Layer 3 of a small transformer language model trained on English Wikipedia (16 layers, counted from 0, width 96).
Take only the direct path to the model's output, skipping the later layers: a vector added to the residual stream pushes a token's score in proportion to its dot product with that token's output vector.

Output vectors of the tokens that the questions are about. A number n stands for (n - 128) times 0.012.
"adem": 134, 123, 106, 101, 166, 107, 158, 144, 121, 95, 92, 153, 113, 103, 109, 123, 134, 109, 169, 110, 147, 134, 132, 160, 102, 125, 123, 132, 171, 145, 124, 139, 189, 157, 146, 154, 174, 129, 100, 138, 133, 149, 132, 176, 136, 142, 133, 99, 106, 58, 120, 98, 74, 131, 190, 124, 197, 78, 94, 117, 87, 155, 117, 69, 122, 122, 100, 141, 81, 140, 180, 138, 163, 117, 128, 144, 132, 163, 99, 174, 92, 136, 138, 129, 91, 85, 122, 131, 176, 113, 134, 131, 126, 121, 106, 103
"D ": 119, 125, 108, 151, 136, 97, 86, 111, 55, 124, 103, 120, 158, 127, 140, 118, 180, 131, 154, 110, 133, 154, 129, 136, 143, 111, 134, 116, 142, 114, 122, 133, 125, 138, 154, 112, 172, 127, 119, 149, 98, 139, 114, 133, 125, 153, 113, 136, 131, 112, 115, 108, 138, 114, 159, 122, 131, 113, 122, 160, 128, 130, 115, 126, 153, 135, 133, 150, 130, 139, 209, 141, 116, 141, 91, 132, 130, 131, 108, 135, 87, 117, 128, 156, 118, 142, 116, 112, 157, 108, 104, 126, 80, 169, 124, 115
"ich ": 61, 153, 101, 143, 154, 103, 128, 132, 130, 78, 102, 142, 182, 119, 155, 131, 115, 89, 147, 148, 90, 85, 140, 128, 146, 116, 127, 120, 169, 142, 176, 102, 174, 186, 175, 116, 123, 150, 140, 196, 135, 155, 162, 136, 139, 134, 127, 80, 144, 101, 184, 134, 107, 59, 135, 175, 88, 92, 102, 140, 96, 152, 154, 100, 135, 114, 112, 129, 102, 119, 120, 134, 147, 93, 116, 105, 125, 124, 117, 183, 125, 110, 121, 144, 146, 100, 139, 108, 167, 99, 90, 163, 123, 122, 106, 109
"area ": 148, 132, 98, 93, 167, 137, 124, 112, 164, 70, 130, 125, 146, 114, 109, 149, 208, 89, 126, 145, 149, 70, 142, 178, 134, 89, 178, 84, 133, 144, 124, 147, 122, 152, 153, 134, 150, 173, 90, 184, 130, 169, 150, 110, 129, 163, 117, 116, 156, 7, 152, 110, 121, 78, 103, 163, 178, 67, 143, 149, 117, 203, 139, 106, 162, 115, 103, 145, 115, 116, 181, 112, 140, 102, 95, 163, 142, 103, 139, 117, 88, 138, 133, 175, 124, 101, 99, 56, 142, 114, 108, 154, 86, 120, 87, 125
" ": 119, 149, 154, 141, 144, 129, 149, 151, 129, 118, 111, 131, 98, 107, 150, 147, 124, 120, 109, 118, 130, 145, 118, 121, 89, 152, 111, 159, 94, 96, 160, 102, 111, 111, 190, 168, 132, 109, 131, 153, 131, 120, 114, 106, 135, 96, 135, 107, 101, 133, 110, 120, 150, 105, 140, 111, 97, 146, 121, 125, 134, 188, 129, 158, 107, 116, 120, 134, 70, 166, 144, 164, 117, 145, 117, 98, 119, 125, 120, 99, 141, 125, 163, 196, 107, 162, 116, 140, 132, 101, 110, 101, 165, 149, 139, 87
"ory ": 95, 158, 117, 140, 146, 141, 128, 141, 99, 131, 133, 92, 130, 90, 107, 188, 140, 135, 148, 99, 128, 96, 134, 158, 126, 73, 125, 132, 150, 127, 138, 120, 148, 192, 130, 144, 204, 125, 110, 158, 117, 168, 153, 155, 125, 157, 138, 108, 113, 179, 100, 141, 91, 117, 124, 200, 111, 94, 168, 138, 88, 140, 153, 106, 158, 181, 120, 130, 85, 123, 159, 106, 104, 133, 75, 161, 103, 136, 72, 135, 142, 126, 83, 97, 78, 94, 84, 118, 168, 153, 90, 136, 128, 128, 101, 123
"ym": 156, 90, 112, 102, 137, 129, 155, 113, 179, 102, 117, 129, 147, 80, 66, 165, 158, 159, 165, 172, 174, 134, 107, 145, 141, 70, 128, 128, 112, 110, 121, 164, 99, 113, 171, 165, 156, 164, 143, 109, 97, 143, 161, 112, 103, 152, 115, 121, 143, 139, 147, 107, 105, 140, 136, 139, 161, 126, 104, 140, 121, 89, 152, 94, 151, 100, 83, 184, 97, 105, 123, 133, 106, 135, 88, 106, 178, 119, 120, 127, 148, 126, 105, 140, 87, 116, 70, 66, 175, 139, 152, 179, 77, 173, 126, 117
"ern ": 89, 122, 120, 170, 94, 131, 122, 125, 145, 112, 128, 153, 113, 70, 128, 156, 167, 95, 165, 122, 159, 148, 105, 139, 136, 74, 137, 84, 175, 156, 169, 159, 140, 120, 130, 114, 140, 136, 127, 169, 160, 158, 195, 100, 135, 114, 122, 111, 92, 108, 173, 105, 49, 116, 170, 122, 165, 124, 165, 112, 82, 122, 154, 81, 144, 169, 117, 180, 120, 130, 146, 130, 121, 112, 82, 148, 141, 138, 102, 130, 66, 88, 94, 155, 93, 151, 126, 127, 171, 113, 90, 169, 102, 113, 135, 104
"d": 121, 148, 174, 132, 136, 98, 159, 123, 100, 122, 119, 122, 141, 150, 139, 129, 102, 108, 101, 177, 99, 160, 147, 150, 127, 109, 129, 140, 139, 108, 120, 108, 112, 97, 140, 91, 108, 163, 128, 155, 144, 124, 140, 77, 147, 139, 135, 158, 137, 121, 117, 165, 149, 123, 116, 91, 118, 135, 128, 119, 139, 165, 109, 132, 122, 145, 123, 130, 151, 141, 105, 133, 105, 132, 139, 137, 123, 103, 133, 113, 96, 153, 96, 119, 107, 164, 101, 117, 116, 142, 131, 139, 148, 102, 134, 132
"year": 117, 119, 82, 22, 133, 119, 148, 42, 77, 86, 143, 148, 173, 105, 69, 172, 157, 163, 157, 158, 146, 78, 123, 156, 134, 118, 152, 104, 115, 202, 45, 119, 134, 166, 130, 107, 162, 176, 99, 157, 150, 144, 151, 109, 203, 108, 113, 109, 123, 58, 127, 115, 96, 122, 202, 224, 179, 109, 111, 172, 137, 180, 136, 93, 152, 132, 121, 123, 97, 131, 139, 131, 181, 133, 102, 146, 166, 113, 141, 186, 96, 170, 73, 144, 95, 76, 127, 98, 141, 44, 133, 180, 115, 128, 90, 96
"″": 144, 126, 104, 136, 118, 111, 149, 70, 140, 97, 139, 135, 120, 79, 151, 143, 186, 177, 173, 190, 106, 139, 133, 147, 110, 124, 145, 61, 197, 96, 117, 135, 98, 141, 123, 114, 153, 133, 67, 132, 79, 94, 163, 118, 113, 182, 133, 100, 100, 79, 152, 105, 76, 93, 168, 131, 93, 73, 160, 181, 75, 198, 177, 130, 155, 155, 148, 102, 118, 148, 206, 97, 193, 123, 122, 205, 111, 144, 101, 176, 152, 93, 71, 177, 100, 118, 117, 107, 172, 115, 80, 169, 57, 114, 132, 78
"ome": 165, 93, 81, 125, 163, 115, 147, 111, 157, 80, 117, 116, 198, 108, 136, 158, 155, 124, 163, 171, 147, 103, 149, 145, 98, 119, 122, 109, 163, 133, 119, 143, 140, 118, 162, 84, 121, 154, 106, 121, 139, 110, 122, 137, 106, 177, 129, 83, 105, 123, 173, 108, 118, 125, 130, 172, 158, 132, 115, 138, 107, 195, 161, 143, 126, 94, 83, 134, 71, 130, 156, 105, 145, 116, 123, 152, 115, 79, 107, 150, 63, 96, 99, 106, 131, 122, 112, 92, 184, 157, 160, 182, 96, 137, 93, 130
"them ": 150, 109, 144, 143, 149, 86, 175, 87, 182, 89, 70, 138, 183, 97, 94, 177, 201, 106, 202, 139, 117, 124, 99, 188, 155, 40, 81, 77, 144, 85, 80, 129, 181, 152, 213, 201, 105, 170, 96, 165, 108, 137, 176, 163, 118, 137, 135, 122, 131, 118, 98, 115, 122, 140, 144, 127, 160, 108, 131, 214, 103, 143, 94, 47, 161, 90, 123, 134, 68, 105, 166, 139, 153, 178, 99, 146, 130, 130, 182, 166, 109, 39, 103, 152, 129, 61, 137, 99, 142, 85, 96, 162, 68, 126, 80, 114
"ous": 136, 153, 119, 122, 168, 127, 142, 90, 142, 108, 119, 134, 190, 104, 126, 128, 112, 115, 193, 137, 145, 113, 119, 128, 116, 125, 160, 158, 127, 114, 73, 161, 191, 112, 135, 94, 167, 125, 101, 157, 114, 122, 154, 111, 92, 128, 101, 137, 141, 156, 100, 131, 152, 162, 127, 121, 146, 112, 104, 91, 94, 144, 185, 160, 134, 121, 107, 120, 59, 125, 153, 133, 127, 154, 106, 166, 86, 111, 99, 170, 103, 82, 130, 115, 88, 149, 141, 145, 174, 98, 113, 151, 99, 142, 91, 127
"forman": 151, 143, 112, 69, 133, 119, 177, 85, 77, 131, 94, 156, 168, 119, 103, 195, 163, 144, 183, 113, 118, 100, 100, 139, 130, 115, 146, 121, 169, 156, 93, 107, 97, 127, 151, 151, 126, 136, 119, 115, 77, 132, 120, 149, 168, 159, 176, 143, 180, 101, 124, 143, 97, 86, 161, 135, 161, 107, 134, 130, 109, 157, 142, 97, 142, 138, 105, 164, 142, 147, 157, 107, 127, 91, 51, 155, 131, 135, 106, 179, 103, 82, 101, 170, 92, 112, 127, 91, 179, 104, 157, 173, 98, 112, 92, 81
"ame ": 121, 114, 118, 47, 130, 116, 93, 132, 172, 83, 98, 111, 141, 101, 107, 172, 168, 140, 107, 166, 147, 123, 141, 142, 141, 100, 113, 125, 126, 136, 130, 145, 113, 164, 107, 94, 142, 121, 108, 148, 78, 114, 149, 152, 110, 170, 136, 104, 163, 119, 117, 100, 169, 141, 172, 143, 153, 154, 99, 174, 95, 171, 174, 57, 127, 106, 135, 172, 105, 68, 186, 99, 167, 140, 93, 179, 165, 75, 105, 124, 106, 103, 136, 169, 136, 148, 100, 143, 168, 104, 133, 144, 81, 127, 118, 106
"ived ": 112, 124, 87, 93, 139, 129, 179, 119, 89, 43, 113, 167, 157, 90, 62, 135, 146, 70, 158, 183, 142, 96, 73, 133, 124, 113, 150, 103, 153, 104, 65, 209, 159, 189, 104, 183, 141, 163, 118, 184, 164, 81, 131, 86, 157, 130, 139, 139, 161, 101, 134, 86, 137, 90, 126, 152, 156, 116, 146, 145, 95, 138, 168, 126, 129, 129, 97, 154, 102, 114, 157, 124, 214, 122, 85, 124, 172, 172, 156, 170, 69, 79, 116, 139, 100, 183, 126, 117, 183, 102, 127, 110, 107, 130, 106, 65
"ure ": 132, 131, 99, 102, 112, 160, 123, 64, 97, 130, 136, 106, 146, 82, 115, 133, 137, 142, 148, 101, 142, 136, 92, 139, 97, 75, 145, 85, 149, 149, 129, 135, 134, 156, 145, 133, 158, 110, 133, 111, 191, 83, 124, 173, 167, 159, 149, 125, 129, 138, 177, 110, 134, 159, 99, 101, 123, 125, 146, 194, 88, 127, 191, 85, 142, 132, 114, 95, 98, 136, 213, 140, 97, 177, 130, 123, 176, 121, 123, 153, 132, 104, 92, 152, 147, 111, 111, 82, 167, 143, 80, 151, 82, 113, 103, 102
"including ": 139, 101, 118, 141, 136, 94, 200, 88, 78, 105, 98, 122, 106, 116, 74, 219, 182, 96, 202, 138, 154, 85, 125, 122, 156, 99, 175, 65, 113, 101, 156, 195, 104, 158, 182, 173, 158, 106, 105, 106, 56, 76, 149, 113, 121, 185, 174, 77, 138, 104, 118, 150, 87, 151, 129, 161, 181, 51, 110, 162, 111, 184, 190, 52, 181, 153, 128, 169, 125, 128, 192, 176, 183, 101, 52, 124, 130, 132, 169, 191, 81, 82, 72, 124, 148, 98, 97, 112, 135, 64, 106, 143, 121, 146, 100, 102

Each question shows what one neuron of this layer's MLP adds at an activation of 1. A number n stands for (n - 128) times 0.0022.

n295: 125, 118, 92, 101, 118, 88, 157, 108, 122, 159, 121, 112, 131, 128, 144, 140, 105, 111, 125, 102, 119, 168, 148, 122, 123, 121, 152, 93, 157, 159, 127, 102, 170, 89, 144, 112, 139, 119, 127, 149, 122, 123, 133, 142, 116, 120, 159, 98, 133, 107, 121, 118, 129, 155, 154, 100, 123, 108, 92, 75, 85, 131, 131, 125, 163, 114, 133, 154, 157, 92, 126, 136, 132, 102, 99, 137, 152, 168, 117, 150, 127, 172, 107, 142, 113, 148, 135, 127, 105, 113, 135, 111, 120, 107, 190, 198
Pushed up most: "adem"

n143: 131, 134, 148, 125, 108, 139, 136, 145, 114, 127, 141, 144, 151, 119, 107, 93, 119, 130, 153, 142, 134, 131, 127, 122, 103, 106, 99, 173, 99, 175, 169, 133, 130, 150, 144, 116, 112, 123, 142, 148, 116, 129, 123, 144, 130, 141, 93, 121, 133, 118, 152, 107, 106, 125, 108, 117, 143, 116, 112, 147, 112, 123, 127, 122, 135, 143, 82, 97, 141, 134, 122, 133, 161, 130, 118, 146, 106, 157, 151, 97, 150, 119, 99, 138, 94, 133, 133, 130, 118, 119, 161, 112, 137, 129, 115, 154
Which two tokens does it push up most, strongest first? "adem", "ich "

n121: 140, 111, 141, 95, 150, 94, 130, 151, 114, 136, 107, 101, 99, 138, 105, 106, 108, 96, 157, 118, 111, 161, 121, 115, 105, 155, 143, 168, 148, 123, 141, 137, 87, 173, 131, 108, 144, 94, 136, 138, 138, 158, 115, 182, 120, 123, 117, 101, 110, 105, 157, 102, 80, 153, 210, 112, 134, 131, 136, 97, 114, 162, 166, 114, 56, 39, 178, 131, 158, 127, 104, 122, 110, 99, 116, 85, 151, 171, 141, 150, 77, 160, 107, 115, 116, 117, 137, 160, 176, 152, 120, 140, 148, 126, 131, 168
Pushed up most: "adem"

n124: 108, 187, 171, 122, 212, 157, 151, 105, 124, 158, 143, 78, 94, 81, 72, 146, 144, 114, 135, 97, 150, 138, 71, 149, 109, 98, 59, 149, 168, 129, 219, 132, 155, 115, 82, 195, 123, 87, 119, 121, 200, 134, 174, 123, 151, 125, 133, 119, 115, 99, 132, 173, 154, 160, 114, 100, 107, 92, 122, 169, 62, 123, 61, 139, 79, 152, 179, 195, 105, 114, 106, 166, 143, 178, 107, 182, 149, 89, 134, 102, 113, 129, 149, 96, 128, 112, 76, 99, 149, 138, 159, 104, 121, 59, 155, 131
Pushed up most: "ory "

n171: 130, 162, 156, 129, 123, 137, 126, 111, 101, 104, 87, 143, 178, 120, 118, 131, 156, 128, 114, 135, 151, 127, 148, 143, 146, 132, 118, 147, 106, 76, 145, 141, 143, 120, 144, 135, 140, 131, 141, 138, 156, 121, 166, 106, 167, 162, 112, 95, 142, 143, 141, 102, 119, 142, 139, 145, 130, 127, 106, 104, 117, 122, 130, 108, 133, 105, 94, 117, 113, 130, 130, 126, 71, 133, 155, 130, 157, 139, 130, 102, 129, 115, 142, 97, 137, 141, 117, 119, 143, 110, 135, 110, 128, 130, 137, 87
Pushed up most: "ym"

n4: 140, 103, 130, 174, 125, 124, 124, 107, 156, 134, 136, 130, 156, 150, 114, 92, 104, 127, 131, 102, 140, 172, 93, 177, 87, 56, 133, 151, 90, 125, 97, 163, 171, 136, 119, 109, 91, 157, 131, 130, 116, 129, 137, 121, 169, 72, 134, 141, 144, 134, 166, 102, 171, 200, 139, 163, 139, 142, 95, 144, 128, 122, 133, 117, 192, 107, 127, 145, 126, 120, 117, 131, 139, 107, 156, 102, 86, 169, 104, 100, 90, 73, 154, 120, 135, 156, 142, 115, 117, 86, 113, 134, 118, 107, 134, 126
Which two tokens does it push up most, strongest first? "them ", "ous"

n265: 81, 121, 142, 127, 125, 99, 111, 141, 143, 106, 99, 141, 105, 129, 152, 98, 148, 126, 153, 142, 155, 127, 128, 117, 100, 138, 154, 182, 129, 149, 127, 121, 148, 110, 93, 143, 154, 102, 111, 95, 151, 117, 109, 150, 116, 116, 121, 152, 115, 121, 127, 136, 137, 143, 118, 142, 135, 118, 126, 131, 127, 112, 130, 126, 102, 156, 134, 101, 114, 149, 139, 121, 131, 141, 151, 102, 130, 141, 104, 149, 166, 137, 135, 133, 142, 123, 129, 115, 96, 122, 140, 124, 151, 125, 150, 119
Pushed up most: "adem"

n317: 114, 168, 116, 114, 122, 147, 125, 149, 117, 124, 107, 124, 123, 103, 121, 142, 139, 120, 105, 157, 126, 133, 102, 138, 150, 165, 96, 133, 101, 109, 80, 134, 143, 121, 106, 153, 131, 115, 138, 176, 153, 129, 129, 147, 140, 105, 126, 138, 163, 146, 113, 125, 140, 123, 151, 132, 114, 146, 121, 126, 135, 118, 111, 144, 100, 130, 140, 127, 130, 117, 116, 110, 130, 141, 107, 122, 121, 169, 139, 105, 145, 117, 98, 131, 133, 160, 139, 157, 136, 141, 118, 122, 107, 110, 102, 131
Pushed up most: "ived "

n90: 86, 137, 99, 110, 110, 108, 123, 130, 140, 107, 114, 126, 122, 115, 113, 160, 107, 154, 114, 151, 96, 105, 191, 136, 142, 136, 132, 132, 122, 118, 141, 117, 96, 143, 94, 118, 154, 161, 127, 132, 164, 119, 151, 134, 141, 141, 150, 98, 137, 127, 120, 119, 107, 158, 148, 164, 91, 104, 182, 123, 123, 158, 146, 141, 138, 133, 118, 114, 139, 126, 75, 159, 114, 99, 135, 108, 109, 120, 190, 146, 92, 136, 111, 109, 139, 126, 164, 143, 155, 56, 108, 134, 145, 169, 144, 80
Which three tokens does it push up most, strongest first? "year", "ich ", "including "

n11: 108, 154, 113, 153, 124, 136, 113, 147, 136, 132, 146, 159, 122, 137, 133, 171, 102, 86, 130, 108, 144, 144, 110, 90, 166, 122, 160, 129, 142, 137, 141, 102, 128, 125, 131, 135, 116, 120, 146, 118, 74, 168, 138, 107, 143, 113, 72, 147, 164, 71, 119, 170, 144, 175, 151, 86, 126, 107, 109, 173, 142, 180, 165, 132, 144, 106, 113, 80, 104, 153, 124, 179, 124, 156, 93, 127, 121, 173, 133, 86, 171, 111, 168, 111, 120, 143, 138, 118, 37, 103, 150, 120, 81, 52, 137, 112
Which of these tokens does it push down most? "ome"

n239: 126, 141, 117, 135, 182, 124, 114, 109, 118, 153, 149, 108, 107, 156, 160, 109, 163, 129, 113, 152, 139, 191, 113, 120, 171, 142, 122, 126, 132, 53, 121, 140, 104, 133, 93, 116, 102, 136, 115, 157, 151, 153, 129, 131, 141, 145, 138, 139, 112, 132, 101, 121, 186, 121, 84, 132, 122, 122, 125, 124, 144, 134, 103, 174, 92, 122, 130, 125, 156, 113, 119, 105, 148, 112, 115, 70, 99, 125, 108, 127, 125, 106, 102, 88, 122, 138, 100, 134, 138, 130, 135, 161, 120, 124, 176, 140
Which two tokens does it push up most, strongest first? "d", "D "

n170: 165, 110, 139, 132, 151, 207, 109, 151, 111, 122, 139, 127, 152, 131, 112, 45, 156, 74, 118, 224, 96, 62, 188, 128, 92, 72, 136, 125, 155, 186, 97, 104, 99, 123, 72, 140, 96, 124, 110, 181, 106, 164, 126, 110, 160, 93, 122, 123, 131, 76, 158, 137, 170, 142, 94, 92, 158, 104, 178, 146, 138, 205, 109, 169, 141, 77, 106, 140, 114, 129, 139, 135, 109, 107, 161, 79, 143, 163, 126, 111, 108, 141, 137, 111, 126, 120, 116, 97, 92, 129, 152, 161, 95, 156, 144, 130
Pushed up most: "area "

n153: 133, 144, 138, 124, 131, 127, 123, 134, 151, 133, 126, 112, 121, 145, 77, 115, 111, 109, 139, 123, 52, 153, 156, 120, 129, 121, 89, 149, 110, 173, 94, 144, 147, 135, 141, 137, 130, 117, 149, 94, 88, 159, 96, 118, 100, 109, 143, 140, 113, 123, 123, 61, 144, 94, 138, 156, 86, 121, 116, 154, 138, 166, 92, 133, 118, 160, 186, 177, 134, 129, 121, 88, 131, 151, 149, 159, 110, 135, 138, 105, 108, 110, 152, 131, 165, 114, 76, 146, 160, 126, 146, 141, 105, 132, 167, 129
Which of these tokens does it push down most? "ure "

n63: 82, 103, 170, 81, 168, 116, 121, 131, 117, 130, 115, 129, 116, 168, 134, 118, 124, 129, 134, 126, 123, 146, 81, 126, 124, 137, 130, 124, 128, 132, 170, 125, 108, 178, 96, 134, 121, 111, 81, 145, 144, 179, 113, 120, 126, 125, 117, 120, 162, 107, 142, 137, 111, 92, 126, 143, 130, 163, 157, 141, 150, 171, 83, 125, 135, 130, 140, 132, 125, 128, 149, 155, 106, 157, 166, 150, 138, 121, 82, 78, 151, 124, 124, 108, 146, 161, 175, 97, 158, 127, 108, 106, 107, 68, 95, 123
Pushed up most: "area "

n133: 140, 147, 146, 130, 120, 142, 143, 138, 149, 122, 106, 119, 169, 157, 98, 127, 136, 124, 127, 98, 139, 128, 110, 122, 148, 103, 90, 101, 123, 103, 109, 163, 130, 107, 199, 118, 142, 110, 111, 116, 99, 135, 120, 115, 120, 111, 132, 120, 149, 126, 119, 162, 119, 134, 115, 140, 133, 88, 86, 94, 129, 129, 123, 125, 98, 159, 138, 127, 140, 94, 115, 166, 156, 126, 116, 120, 127, 150, 113, 140, 186, 149, 119, 129, 123, 100, 148, 133, 131, 106, 132, 136, 131, 150, 134, 125
Which of these tokens does it push down most? "ure "

n87: 120, 204, 97, 103, 204, 127, 121, 134, 138, 99, 145, 141, 134, 160, 83, 196, 125, 138, 149, 121, 158, 71, 178, 87, 150, 127, 125, 88, 91, 116, 174, 112, 58, 60, 126, 106, 60, 114, 142, 168, 83, 188, 162, 99, 69, 127, 160, 146, 186, 141, 156, 95, 128, 158, 125, 143, 64, 147, 158, 155, 131, 159, 28, 139, 90, 167, 102, 240, 112, 118, 128, 136, 149, 138, 141, 104, 133, 123, 129, 108, 165, 146, 79, 106, 93, 85, 109, 124, 95, 133, 154, 136, 136, 148, 142, 128
Pushed up most: "ym"

n48: 141, 126, 129, 140, 195, 138, 117, 134, 130, 83, 95, 76, 193, 139, 145, 111, 139, 109, 98, 162, 149, 122, 108, 167, 149, 92, 140, 144, 107, 159, 148, 116, 126, 144, 157, 144, 104, 99, 151, 99, 112, 146, 109, 98, 145, 137, 53, 136, 158, 130, 131, 143, 127, 130, 102, 176, 147, 118, 150, 133, 155, 137, 165, 124, 122, 182, 134, 83, 136, 90, 144, 110, 91, 89, 85, 132, 106, 153, 165, 132, 175, 103, 129, 120, 120, 119, 169, 112, 64, 111, 160, 134, 100, 126, 94, 104
Pushed up most: "area "

n85: 146, 91, 140, 140, 176, 134, 130, 103, 142, 141, 144, 119, 101, 127, 64, 192, 173, 115, 155, 94, 156, 118, 178, 109, 168, 161, 131, 144, 132, 93, 180, 144, 98, 151, 123, 139, 102, 184, 100, 132, 142, 146, 212, 132, 94, 159, 123, 143, 134, 117, 128, 87, 129, 136, 155, 137, 85, 144, 129, 115, 53, 108, 75, 113, 56, 158, 132, 146, 127, 142, 145, 125, 60, 135, 110, 131, 125, 126, 66, 99, 63, 71, 168, 67, 119, 179, 90, 176, 115, 120, 112, 117, 113, 96, 144, 150
Pushed up most: "ern "

n360: 96, 186, 114, 114, 154, 151, 110, 139, 114, 142, 168, 90, 101, 124, 152, 109, 123, 126, 122, 151, 115, 117, 138, 140, 138, 156, 157, 105, 84, 199, 109, 124, 156, 157, 170, 109, 147, 167, 85, 96, 109, 121, 131, 140, 140, 142, 170, 124, 164, 130, 112, 74, 46, 97, 137, 145, 110, 180, 104, 153, 134, 164, 100, 120, 153, 108, 146, 112, 127, 136, 98, 113, 76, 133, 135, 174, 145, 158, 152, 112, 123, 104, 72, 106, 120, 145, 152, 136, 75, 146, 99, 142, 140, 110, 146, 115
Pushed up most: "year"

n219: 82, 155, 149, 140, 144, 126, 101, 103, 132, 159, 121, 142, 112, 123, 158, 101, 138, 142, 118, 143, 145, 92, 144, 127, 171, 86, 157, 120, 109, 150, 157, 80, 110, 144, 163, 117, 92, 104, 141, 87, 139, 129, 77, 146, 170, 120, 145, 148, 119, 125, 116, 129, 142, 76, 142, 143, 93, 168, 121, 138, 143, 121, 111, 99, 120, 117, 84, 130, 134, 125, 135, 159, 146, 114, 83, 123, 104, 99, 101, 149, 127, 146, 126, 131, 133, 112, 147, 160, 148, 88, 142, 107, 140, 149, 180, 189
Pushed up most: "ich "

n164: 185, 126, 152, 106, 126, 139, 123, 113, 130, 170, 121, 101, 119, 164, 155, 109, 59, 173, 87, 90, 157, 149, 114, 150, 109, 82, 102, 144, 188, 121, 106, 128, 145, 107, 116, 61, 121, 112, 166, 166, 126, 84, 179, 186, 121, 117, 152, 116, 111, 129, 119, 152, 136, 157, 152, 152, 117, 152, 137, 96, 108, 160, 157, 109, 58, 158, 120, 74, 139, 113, 157, 137, 160, 91, 79, 142, 72, 110, 80, 110, 144, 156, 141, 148, 142, 130, 123, 141, 164, 111, 193, 136, 110, 116, 123, 108
Which two tokens does it push up most, strongest first? "ame ", "ous"

n189: 157, 139, 135, 120, 115, 146, 167, 161, 95, 170, 142, 93, 156, 84, 111, 103, 158, 124, 176, 100, 112, 103, 124, 98, 127, 101, 134, 158, 112, 107, 134, 180, 161, 133, 153, 132, 99, 112, 125, 145, 75, 175, 132, 105, 159, 133, 104, 133, 136, 138, 156, 114, 133, 120, 52, 114, 151, 117, 100, 134, 105, 84, 127, 112, 105, 121, 171, 159, 136, 122, 114, 132, 126, 152, 167, 143, 139, 168, 126, 160, 161, 126, 122, 127, 111, 108, 111, 105, 123, 140, 107, 83, 114, 156, 160, 118
Pushed up most: "ym"

n152: 152, 169, 196, 144, 128, 181, 129, 122, 98, 143, 138, 121, 131, 122, 165, 109, 154, 154, 166, 152, 96, 122, 110, 102, 154, 148, 112, 164, 176, 136, 106, 138, 123, 104, 125, 133, 132, 152, 118, 138, 127, 105, 164, 111, 118, 150, 105, 116, 117, 93, 122, 104, 168, 96, 97, 154, 121, 144, 126, 133, 119, 97, 103, 169, 108, 101, 126, 136, 100, 110, 88, 173, 111, 110, 123, 137, 69, 165, 147, 102, 111, 150, 122, 116, 112, 106, 112, 145, 122, 105, 130, 105, 75, 141, 141, 131
Which two tokens does it push up most, strongest first? "ous", "d"

n380: 150, 125, 164, 108, 135, 134, 71, 143, 193, 113, 154, 112, 116, 84, 98, 95, 114, 147, 152, 103, 134, 131, 112, 111, 90, 134, 147, 102, 121, 146, 103, 139, 184, 136, 101, 90, 112, 139, 116, 145, 135, 146, 126, 119, 92, 144, 103, 119, 167, 121, 124, 140, 147, 149, 128, 116, 101, 124, 89, 94, 121, 134, 149, 91, 122, 163, 109, 141, 142, 126, 173, 128, 126, 135, 136, 132, 111, 103, 94, 119, 140, 149, 130, 107, 149, 136, 167, 177, 111, 97, 104, 173, 121, 191, 149, 123
Which of these tokens does it push down most? "forman"

n247: 130, 110, 146, 121, 123, 136, 132, 126, 159, 122, 135, 138, 129, 155, 138, 89, 108, 109, 136, 130, 141, 128, 122, 100, 129, 103, 141, 134, 138, 93, 131, 141, 129, 136, 134, 102, 131, 125, 117, 106, 117, 102, 143, 155, 136, 122, 128, 138, 144, 122, 134, 138, 128, 126, 120, 121, 104, 138, 151, 125, 144, 101, 130, 119, 143, 130, 129, 111, 110, 150, 137, 139, 137, 129, 134, 119, 121, 124, 122, 121, 141, 133, 145, 126, 87, 146, 130, 143, 77, 123, 110, 131, 149, 127, 158, 171
Pushed up most: "d"

n304: 163, 136, 123, 93, 105, 141, 142, 142, 105, 127, 118, 92, 146, 131, 149, 99, 148, 136, 103, 111, 100, 112, 105, 141, 161, 131, 153, 142, 159, 141, 127, 55, 140, 103, 153, 107, 203, 89, 97, 127, 100, 97, 181, 135, 130, 140, 187, 104, 108, 158, 165, 182, 147, 64, 97, 100, 74, 175, 140, 155, 117, 104, 148, 128, 71, 135, 75, 55, 189, 125, 124, 91, 200, 116, 134, 145, 141, 149, 118, 130, 155, 89, 45, 164, 169, 107, 113, 150, 135, 162, 124, 169, 180, 127, 112, 118
Which two tokens does it push up most, strongest first? "″", "ure "

n372: 168, 103, 146, 121, 116, 119, 153, 136, 107, 167, 143, 129, 135, 97, 125, 146, 151, 139, 103, 121, 97, 127, 140, 139, 125, 126, 108, 138, 165, 141, 143, 123, 162, 144, 141, 132, 136, 175, 130, 138, 84, 91, 166, 92, 115, 129, 92, 159, 132, 138, 124, 103, 150, 126, 127, 94, 133, 110, 109, 125, 123, 115, 88, 150, 147, 122, 178, 124, 97, 73, 108, 117, 145, 117, 135, 152, 107, 146, 120, 147, 139, 80, 120, 123, 95, 144, 137, 74, 125, 178, 96, 129, 120, 119, 160, 164
Which of these tokens does it push down most? "year"

n82: 152, 159, 133, 113, 108, 147, 131, 99, 150, 143, 70, 122, 153, 75, 116, 133, 156, 113, 160, 94, 117, 116, 165, 102, 169, 137, 147, 105, 133, 115, 106, 120, 138, 126, 116, 140, 137, 157, 138, 148, 126, 99, 106, 139, 122, 140, 110, 122, 136, 130, 113, 108, 128, 138, 140, 119, 120, 154, 135, 116, 150, 159, 109, 123, 124, 155, 125, 133, 81, 143, 164, 123, 133, 142, 121, 98, 132, 120, 133, 77, 124, 117, 132, 138, 147, 162, 117, 125, 154, 146, 127, 124, 152, 149, 98, 87
Which two tokens does it push up most, strongest first? "them ", "ived "

n364: 121, 114, 127, 105, 155, 132, 126, 98, 133, 98, 115, 148, 175, 143, 111, 102, 118, 110, 108, 138, 137, 122, 134, 116, 118, 124, 117, 134, 126, 162, 116, 150, 160, 127, 129, 165, 110, 137, 110, 110, 159, 162, 133, 102, 135, 138, 108, 180, 127, 146, 173, 109, 133, 129, 137, 126, 156, 123, 117, 129, 128, 109, 124, 154, 130, 118, 147, 121, 119, 97, 129, 132, 104, 110, 158, 66, 120, 155, 125, 134, 143, 90, 123, 105, 122, 142, 142, 107, 111, 135, 136, 144, 127, 130, 122, 167
Pushed up most: "ived "

n298: 122, 127, 134, 163, 149, 131, 137, 108, 149, 156, 134, 122, 115, 135, 121, 120, 133, 123, 126, 123, 126, 117, 121, 93, 129, 119, 133, 127, 115, 114, 121, 121, 145, 117, 123, 122, 129, 141, 129, 125, 128, 129, 97, 129, 127, 127, 123, 146, 141, 97, 121, 152, 135, 125, 129, 147, 137, 110, 125, 108, 136, 140, 98, 114, 131, 150, 100, 138, 143, 140, 113, 163, 132, 117, 145, 136, 127, 152, 110, 134, 155, 145, 96, 134, 135, 122, 114, 87, 135, 121, 117, 106, 136, 172, 139, 104
Which of these tokens does it push down most? "ame "